Layer 7 of a small transformer language model trained on English Wikipedia (13 layers, counted from 0, width 96). Numbers have three digits each and are written without spaces.
A neuron adds its activation times its output weights to the MLP's output. To switch it off is to set its activation to zero at one token and run the rest of the model.
A neuron's activation on a vector x is SiLU(gate . x) times (in . x), where the dot is the dot product.

Input weights of the MLP neurons that the questions are about. A number n stands for (n - 500) times 0.00093.
n9 gate: 422472500376175678661495345832473373513469253587345406424657399605505311648509491290630514400589222920477592757647445512626420701297610509400541609532597402563463514580532266258482427185449243568405295569600357767523413270226588641691388055714550403464527376441446421671364382482305424375
n17 gate: 397611215278909610525462313653656356759811444598310500308431457547410307496594458644362584432702302444636435397633369659593446445500474411403521564357431197458289517616563470334357665276335273368580763402593450641633496643379483462656431379525571709416665556683613509349394479343652713569
n18 gate: 592601492291416359414363300488434367574691466329796344402411454658441430545391525625623727563553445648808452609647815496434541299762395579500779467603234356612437281403467554550488533504449409809628533613624553429243454455532284600436296542508677283537596869354327419437566338596434430441
n83 gate: 449402341543743691508462449704373492492637786598570592496685281457564403642367508572271723653574284371267402534504293611248541423474658717462441568433496297306672526331412688525613559272409786742277547517538329551509573907460224419313400392657454434358479517347685561474589407619631370379
n100 gate: 622409620428762635544446329644334321553302505509443363381432468486486482531600718536436571419461285304626236505387545504366281509473590482697684446611527509580341441351808287172478150162367460604290339572629443473518350691406445383569344395284923543300401432523393670486817558424634172702
n101 gate: 585749279678775695454323304653440523500764510547545587441566669491472362276444389584467330486690514491509509673293347771643364421741608505728458491403406694518566359482440561533261314288443491514468500266574573594406848505340495495609410282719859630652704566509426699245417249848046482533
n105 gate: 531504509496513281655360439706600740763594603487555496789478447417615539225341491434442578720517295336531576619274312622166466540731333509452723526474513353370549642419470399434876347429661730223239391518652595681549566756232447566585496286452660424638596549575595750735666526526456336594
n210 gate: 445740533794358341418521383404371254631582731258598418447788665772432500299319570467385591613476385466362376466681225638537418730555492421475596734463313738608754390398579588354475383691521417667305438471504361593635631706476521496444667577496707496533454361181492602555512492450259377308
n229 gate: 518370574460704509504363682518046478618565577704474356435581478354729180370500382465703272362595289478487385371397425643456712593747571247827690597487446523465738491500711607615618588442419636354412584634518057688437625715568464341618450446903605354452438585482364446554359496398504347464
n355 gate: 432696308583567468461231635322366188442461350298592302302584436595520578644667402349540586563419371728445245420480662517492670258432798674496520437210548419512424536581437540492699575677585500710575630584453748544624604570360339429549557480480621492305536372627727540516583547626681422661
n9 in: 303395447479591653419384604554624525406423216380730545524395601392353414667625406463631397371383214315384165579588645680693565508719258508545529376648361563673517546718385629446656645332314336533578289621381614521563513451405521417589771762707603680504322391425512538714261711488376520601
n17 in: 299681194242561524556415431341484415752659479667306632140669381435529363440217536537409645398543455232695602631369411564673540365591369533427439341556669326540632405544710516402500626492434411418690662455427304389492373528558496500388704417500645457327374689312661309302451695553488504678
n18 in: 691355554344473728340724500748415469698307575570428470664582523391449534728523412353350389589560508547322653738516535422542315399225356353593361763500347338412461500334623484438477655414524515496519608126446454652500700496581476442722381354438316455569508395558492559677619249318434515516
n83 in: 409378643559437543423438723270473523650492484629413396396710386457579311557583276324222388566443544532481688759315613534778561715437437477449488410519658440616207409432477425398450562294452446504636453146566477425267705535537575672500600393422620496384204319343581508338613516477539727572
n100 in: 630673427504465465653594578340535453650408520356344604201789374539634631443700790367480500664318540630570575445425321368724450473900516418469379453488480528291547220504725429399508438639524562480438547347725485409421736357474607321528492603434604658550539626512307552516613730652469531603
n101 in: 702500333441283543357681516638382363179558424437665616558672496618385426496563605591412691260508588456166390639456590466395519453356464602500657661593568424453456607404617666319484606244608660484410535607496469560528723294391136531508190576579523534593543587421469604600555300704469217496
n105 in: 321317688530352281450226547508429285641488975762471604595350517568551283637560278441311483711627423487529390564530407676533455508436670508365420297421376573437735316471559729454575529333539270103529458275416272428500713462544457504340509375555584598358711330559500681436475378496521396328
n210 in: 327454467529466859451425575596496716188378500667431738348538221358644591467534661467572479479476496585475572693753575431500484768458349433717225542719568419500398597467525534345686429458479541262558533567496459597373829541604458475765509385721442673459571576320388351796533467171246389526
n229 in: 520627456480427488548379484674500819576480475553508651556648520553525548492288404545405608524453677475730652712602476394777354280451439435472617808560558735536336447334524496711636108360223640565705650300452329361783389664384356536575628636431448610556464337382460285615597589443415344417
n355 in: 634687548650472706361601520339412520619666541464374508730422406585443440314638472383521516605665758504250744329520476405488295472553338460254557516308324586668553594217384524233496496311620700350508387321608583529614414504392693601471314549371544672572524284439544545410853685395540508265

Output weights of the MLP neurons that the questions are about. A number n stands for (n - 500) times 0.001.
n9: 394653553500487484441637629500704675764884455543526576461541606376489406522387511545345283538492577618610534407400670315701399428323601239346582352578323583617624282563514508399635347389456516735489536522388471452552673571232468669522267508486507488518611248331500329624588555508642604202
n17: 546547507510396687496426434385421656580657764641206632406618456474518525394346567554415678409301485571489567642572469114607464384426311657305386414613515436447606521622415461361387374299528524334465617681564407388626466625358500476561389529475287994534598486428582569492725687594631545500
n18: 373458391404319347404614584409757537360642546573284234529517266576476322646370457371671745303454467450539550384410576797325444510699631394473470620496514597551527551614409575565553427648626485468570571762414585542649474594346452282334430521503441334539503606485563326362516426348654403542
n83: 658381527417448725507271755574444500440558570511626372340476440471679892483440561660526388454546456765500504457486437531531233470520595634674700403325465435541572466704477579490560577489640550578594684442561372455406408303452363665681352447672503388707503582562440563387493677641522504620
n100: 363455510602456582541578714574484487357659574679510530905562695507455573449504280413657486521563410443486379523455526667387783493369456486397590560301539370572340419655757500559805588448466760500367459551399566410625515360575474718524478560625535408565273422548440524366598559514371647525
n101: 486533391455627492543504511283490465708622433570614520465445331523598441522411744577399778389440443708500519641792566422413377361407492442613496611600772493612330518650476254158675686645464622478264619417447525555445512595528265333361566339464551586427431496407461673611677426615510382705
n105: 593587604421295285292248343555625562619572366706659313634455593236549416422557712602682451553396547411284349623549550728444318434438476720551692435520542405336444478496489610710557321427700613573268369356500546413602644721467307416459339542482692680432535574524634587765546544504393375657
n210: 485428471514579520389496547580493696482471255599352508433507415142601530548531349402286466565615189325542663471549504513426556595621362578558384309314569380433511482523358671603496568194693713477634414848418303530379524609510359496428331454683372366372652648568374288401454552347607265600
n229: 475478455375268375378515388240459483542519570351321626603569385561320724653400466460417658452381572489344504493095642753443410525447309432314521441572622367371704479243507606603559488438493588340503394404508618372511388465426418352380392474387721605517670264600457522496452600587397428207
n355: 670414589454452281493274377537637592398614368518372430378578637317612341436503479620614601521601324666598535503643602769456517703310630599520375519493503426371409423668432396571653791533713325374355589510639374407424584639430412384699317381450486473481510571304559328471386343439473525598

Each question names a token from some text and the token that comes next. It shows the vector x that enters the MLP there. A number n stands for (n - 500) times 0.0096.

Then comes g, the gradient of the next token's log-probability with respect to the MLP's output, scaled to length 1. A neuron's effect is roughly proportional to its activation times (output weights . g). A number n stands for (n - 500) times 0.00085.

"elected", then " to"
x: 508587517381469665597562152440608504586353505603385588547399416590516452364460485452576346577534595399530655379651385230480648581512645387545375531489637455468454554383445467565429623535470534492344695314691422395347451517745544360566537558388507442474515547524314507466577394377453594559
g: 478477557651583580345498396475633648615640354538518525420469603302725609310445473728464519384433484269453461614471299496476409329378426464298418621540611552529402458698509598303383434442432570698449380589495520778402488546509737457678547644512563320459433364548486424788555550674508824702
Switching off which neuron hurts the next token most? n9

" 19", then "90"
x: 418625381267568618481455444530641618753492620431297502412490462549384457423518501471458432416517420581530541618285549149541434435530443437341379479433422443515331341511421582468468448449400349432527581504616390455597526532550476411366501699474475613545459546400450409388674418510557615569
g: 206388516715513558511474554342468415621488694294554654519426326393526604476509462489419549585251334395726366639516455509785363616553359675587328333376415634584585542585608457591351445490477332400556467503328433508478626331473529217216349518646595649547470474595434617733416547555556570463
Switching off which neuron hurts the next token most? n17

"al", then " "
x: 432639664486696635616600529505620376663298482449602590522368580450525451563581355376610351408527645606715621519528703262741462564535403555470490614549590402703565554355530677550405660393526530477364421420496638531513619432585663427429558542537393536453576563380561634419511812473493596593
g: 667595523656433604560479541572334387495388710498471718234585331566354448388434531328538387346386380671537546129653514504511636557433562538629512467568402568347292598665475379377410477599377390249534531535417447656704398616653539485473586380641617592469471619475311722653512454651457324649
Which two neurons, each switched off alone, lower its probability most, in order? n9, n101

"ten", then "ure"
x: 430567582584467664496506469393454539563456626411350619507516516277385343509586501461520546574419616450625653610455410244741659553564366511370336574490443624497638263525441636582593465239614606470484644530637404357468511330334514546481548337550742408617402414609477616517385522593492670665
g: 410398493729547426649540459373541508534578597506518546518316556575475419548525430154623545769386519415248412462375503519389534502483503370304435397515545569570467650383493619721572576421697216648378197594491652348415560395442556616418319568448642312199774516521561446445531496477656553477
Which two neurons, each switched off alone, lower its probability most, in order? n101, n83

"===", then "\n"
x: 618544581591380395505385416484373358627509751488529436524460801655323501349527491557561472632510518301479369517553478236505522377505615559397609531527513417529543544497361580445410629575560509658476425486671537587690558470768460483414475639392513498577510310380451591214512528565691702709
g: 542576443195563270301266338479448278511623510604409502554568420595430562494469319444455440503517735687449427592640526600279518486529723337529416574522447677245481446512560600192638516554490619508397545522644516257380448628481530243367628663384477404579651571545391544281429405533596372491
Switching off which neuron hurts the next token most? n210

" con", then "vi"
x: 560483611493432500469471538543444498557346565399660474438283463405309446434445629506493498669311539538531506552386685195541483399373405600330436262719553447532474428279483674485478565489496487561520518553455494294510386442422387443515374440360249504359538568558362501528433491386717487765
g: 381432682392476365359551344557463499555596530287571372575350471507429488589343510532376516573658275653622672435480645543593575449552820558636533512460394476744565351547690422637750555414426471395275430884421532680523468461341666507583430488433538487388441409472642462234440687645453369478
Switching off which neuron hurts the next token most? n18

" f", then "ine"
x: 462431559448456530447346317417523601422535498474700510387462554603380489563428583511410447500697670477352486550357646152592512327602387587550475614507462538453487516437571667727495551556474611454334589476341514436632426493611449442383597486526363508461459535624556661348425381681421440626
g: 651563507464459550452654445531273546332630525367642496516453562467279191626651535486337601701665577494510632468247354613177524760727503591443583482617469542511637643496749298361458526455408335360557528472535577532559289447538725550615491437393489639553326464343607602586443570489359529470
Switching off which neuron hurts the next token most? n83

" gr", then "id"
x: 265504522325505587516217335543447674433621496409617580446408545491422475489481487430425400448500403508495570496316588173611419558489359434515508589487217479471452614568277626641545425593486533485324466389350570472514434601593530506413553439473668503379774551526493584494451479462581617590
g: 339512472436532511669437446454549443403689330595594248579518345398209408476469442515592459444613494354655525489669513622387541711557548570282421569615326644632369568476656460321422462361407460558469456582384365359323745557380379464496493287484520393553663349238402488848591423432627331596
Which neuron, switched off, raises the next token's probability most? n101

" g", then "ot"
x: 436457538310517482433517494572593582474561505464626564410655466485590462505277642438439432604268498504416520415490531129522540478488511529532432593466568427511347473597447569812548625516656491527445562337537471517542290568512511484452452602336719452410522461424499628295592534415499452557
g: 385559294444494562445480586626580538424488515224667556544544548498438552558452663619514547626790476534451446617396639529573359276537326238417546534541607565563549610597730585436527616401570652630479327581528687341390616855438520604628314598673426568244514305713617459638633615431513575455
Which neuron, switched off, raises the next token's probability most? n229

"g", then "and"
x: 505503561430515676540629437465552366542575621464626376595439529372633461506279626479666435449414532590319652559427623252434587513344575367494482503614610451498596466506414484533525378486464442460520602371401636507934553570186432357547476365520425434508660350502547565372587612647578602663
g: 544599279344691322419256349431481328615632682617382371479290632635513606584501563656572528599585319626553342541442552702654409727514529501462608310481512194630374489522584422472657484557301330549658582508610371652619538624525278498539525381446494599412659593423490476400313391662429417387
Switching off which neuron hurts the next token most? n355

"unt", then "ab"
x: 488683419279412414529640678455825664254566661526600507533753643723592673544438539293540327312348648527439634555403565419376481574416376429381617625713404595318449503379427496497396466520476653433488423378488553223567558413518595449520378569585525384622633611445423505529528248578659601667
g: 623622234404530441650413457530461338621695512565710585428549498622415506451319410527408634665594419652297312510306481642523533537604588490475558313677407529302558499499517304600621426640801418608493327592303366500592464672363467520581496418665720416568430584335591356521344271461411679629
Switching off which neuron hurts the next token most? n9

"te", then "in"
x: 536399688547655585417472518626689694428516564337534476440576436475617376361604381438464441450360423563652533452441623254519614469365443630394557703400457466273365441519572462658477426435413178563553363342423538677439648551545344346370565355508502402515382645495595656459379447743527440642
g: 513390478404442425510552439489475425473548543478598398382363589547499353605380421327543590522647562417461475447512290588195502507471334553407432412523415334396541529594374487565434560557305575355457390578582408418746451500504306975413690649414451492561465434616670723529393689661876525326
Switching off which neuron hurts the next token most? n355

" him", then " for"
x: 528384521741452613462426460485474558499437362527493469528694548719507527489573464560539471492324384579458531587504682193457499423443243426493467590570447516624573407379472670533582508519623508481343729271519573485404419358683537494564343591626499406249633544495398373492639341430483453470
g: 392434736532590400545575517558695512432451568635488624513313499472674434343324656597394454588418672545174493344560629581608574531527376391389532521542512612523486534472614357085465401281401296514435344481571451342476478692626485421497425585639407176456542540441384571628379605279488560699
Which neuron, switched off, raises the next token's probability most? n18

" from", then " hold"
x: 448594469576548523511449423559469481628136539364548618540505547412362543538407543470540556605507560447470491538467551130416658444504554539357539547427599347410466449459403643564462516430493484614493491516526490456496456457785520539453446529575427377434505564587553508515554285412532624411
g: 543521411464686511615419495601548410554546469557516491548491631395358576498661530525488475555669428427442529288484219475419538702610126456771435351516619401869474612509556478634511426299633461529300434354402507522442330456417388358120652469337364396339324408431487445477467501632487505544
Which neuron, switched off, raises the next token's probability most? n18

"g", then "et"
x: 440535441389627693449477454495537364491501509486655632482715509465574493575191536497544592601342601522568595470560685284486496481370447539505480589569674581556184499424509346600503543465470568632419449454556632660685253440212458358502696387555538538577659449402538570352532671381488729519
g: 426529462316655430458326367657448456543666401579520539474476642356195415593802585457461330503602547527417453505512574540655495306687776631538521405422627305647514534724464309487641532468512368774673556499667560461768509330498559614408500642494637637582403436291489553477567719621466444524
Switching off which neuron hurts the next token most? n105

" st", then "udi"
x: 430557461488452423498316554454308609479498578323723750498417587460446389494645436428584370506488411424540522480444398140528342335471583483471370539442412508521424477444388563717500463452656525540470419451406501506616528606504462539523508593471301587485731534404495501339406504452579550445
g: 592386520495485490440513550444435558582538568435424452433401598520618211535338488405406592592709279332684215590549558501366442543488865464488436752423363722473604505509675387535578417202513335547591376488559378448495593439316406479706430575645717579336695575391453615631551594659416464601
Switching off which neuron hurts the next token most? n355

" 10", then " years"
x: 577643326487403723544457478328610510525519599531383464511571560631442435421477454495424405387462469442558561506430435134666643435475366570394461587635462478480462281591402624567550486493419483396442735408591402427580462420400559358528585415442592604413434440410462452385576448538506567426
g: 752672523516619528353521419562304461584441309608613649448554412516442600433720539378595523460437578498642635615399799537630343592613623537650551645531582619405572281279408471584339437254369483535510576388578636354679307315501455438365353637592861419471448462403501594505510597652405387484
Switching off which neuron hurts the next token most? n100

"om", then "par"
x: 228530469538346555375321489389818509596430726568659582477216419574473686443635649497531352481409569402580551633482503383548396503629412461208685235500442435466388474485328583501490639524270477600416364364619455333467536580577299675464316654534592399538363398530462403687387495476661645435
g: 576619517329488390540650434583361304651338604549584306512527465408367563510472346403349362461363259527380368452506441517658482193564472697403602418517426654658481670474466322578463658523392469419611374376517328302599479715626484504663663463365381422483862472654638621485370490398444434690
Switching off which neuron hurts the next token most? n18

"ch", then "ron"
x: 514321449466667385475389576491657608450561661398470682581613566539409524505391430357535472470502611631426652646568556287652478777497325223539290656479342389489464424322432487475430389468462656360645490466428545566421440622421717562576783432567613460485426441519674574081552532459575590583
g: 621418549459526619582537552514526493379510623720364476448712516341715657646495581649273560659570410753543409348253282573366442598405361392622589599644243313444549592478587550617438363506539430677628559693383495528379552463416332431395540520492408509385293572433640285311566511417693427299
Switching off which neuron hurts the next token most? n101

"ham", then "ma"
x: 425577820326361669448441501604852532421378484539286442440355583527436399590245518522661526345487357354446464620436418240469409614482475468521631458484477425554607459644457541403498423531428514608498498425441620458378470600575331436609487400626540341477492676461380490566695528482438567539
g: 663574644206556501354731453591468618223406453573387611431545574657444594790534490580636509523584666405354482569528423471579583594755414587487437562539805713517455560571569597478666518502595460398765472451606448443405384218516446341529429502400600763563481555339681460462597495641653352548
Which neuron, switched off, raises the next token's probability most? n9

"in", then ","
x: 473582622488463637619486759583513607536406533544603670581337564435469432419486223355327544601366336525524610487743539250489454666507315510601529508461384721483533564487489370516644492479397748424614491449414400410730481489599424457411728423633307539511473461598440667365379445468679569392
g: 705583613531444444596439518649204640533648412573238356568646547371678503490305485518405547211462606544491730527549347519472430588316376686568624295526380540627462458492558446410438306532538484593430516496637416448313529376707601406580435680531675655402554330296738629397546580394626555329
Switching off which neuron hurts the next token most? n17

" co", then "ur"
x: 420585515426471543534510579393520544325440572443717542443395602576455445590596338421493644480404456305416510494464506155517534364491432325390451441535672488500447471504463498753480469455539577565473430523590462615456431488483447405525515501525502416399528598504615693400440497324774288745
g: 392259404445609560522621599292460459604470444623485328468443340486410441360728500426535677725406609298627693518482418531477544501372532618504550875386459360588628385336661738454369465527531483699361554659564632406524562421537672361405580730534357323430526497625488388608541364601744611554
Switching off which neuron hurts the next token most? n355

"ical", then " career"
x: 550707475647549611545538452435523543497104554415566615405523468510628377428557351425571383384411536565608591483663617240531584533457543644612534556479661516503375557367500548446358420548456724575384433433403558439373525657653330561319713595549522576400419536453394650542581585612704427640
g: 362539495656544666452534580404474319414591408648308500405437486340538392588494685490668580391511643526376418672258549567577341576479549692402648508539728667550518436361373585592492260639255218548374660509735492463547380454544453462334236763436708495369535491423381417445660469423602497531
Switching off which neuron hurts the next token most? n105

" his", then " in"
x: 423563580581443629514407430544434372566430402580550617348569485524590465428559474515482452616442339626497550598544779131490649654455363387584470588575485575521647422271503671562568474535572440503439706493547545518370583386502468500490443631562531525352583422486414399360466505447562444576
g: 604373554529583428454550468611218824675435625595614634383396472583393621498258399234553378499521553612584636384523358493533487757374343485700437450373492651705705516514579606402504587457440481539399446531247463446471477436534435541457622431650582261303371492311544570503638622617360238479
Switching off which neuron hurts the next token most? n210

"d", then "ar"
x: 649413503654663640560505586535372515333374371522655512577581383381501547384328453441517409586464581502503510509476607232553422567362631428521392654580517534568537409360459571325594475278562662357519529341404569510682496496650401491721679464634337505449493540573530635233541738502553714609
g: 373470329422353442485472637275495528347448462373567614693316537554490535522714579475466227515552365404459327562399528385487515492436318571579425523491357442683660637699389577635668284573806494657600401405485694353548549725514486527569426572511547549856542516706549391430445762492462534636
Switching off which neuron hurts the next token most? n105

"ten", then "s"
x: 489527700651550664417475367488410623426495721657480409549566560329364382526477474428601542560424401506708574737299373275750520581576289421144497468421323652568420467537457539512616420390556601599485522649574577445290558368446374445356394285540609397491498489396474535646469531671658599528
g: 439305378637493411247597517478539400623356528608642454534799652569530256465404466385394624538520703531428717602477603526542408523473423470481593402702608751465636658571335629632558528359628272541448572596394496406594514553642733436288615485444458643637416509558397392237322535272563513628
Which neuron, switched off, raises the next token's probability most? n83

"ar", then "tic"
x: 619483511466400489376574590653615496432369594487589797699451266613446483610524522606554397331578705574520454539358656267586470576376237728533543558698628579526427476465430432593575495602659329533502384353449556463312428525586325485510672402470329482708470449582562277318453483576553460590
g: 386513527800561587451474365506446790469503408571653440326518586497453365328655591539315486591430424562281603549580525500495510523397518486574451447540395658303461288252460227598423498633426363504621566404416591467456552657579507783459382340389394626425522450687615430532737376179417714477
Which neuron, switched off, raises the next token's probability most? n100

"ru", then "pe"
x: 474540447516613468460333642455291563495629535462626363652453553250362483696574417536683428529492383298340604507665611261602680548524433275552390434582493552387513478617342583510384615542360376570490454308623365506558386365536320453544692362533392359521493589464465443324469525342551375569
g: 370582702516407481553655733531530612521554322506454510532494548463525567373446394421644426382491544564530606495571510329535653268535312392589493263494470607510370106475526640519442536263496476567385297666464477327487550425547354751390216688646284654449588507482415565465409246451490289443
Which neuron, switched off, raises the next token's probability most? n9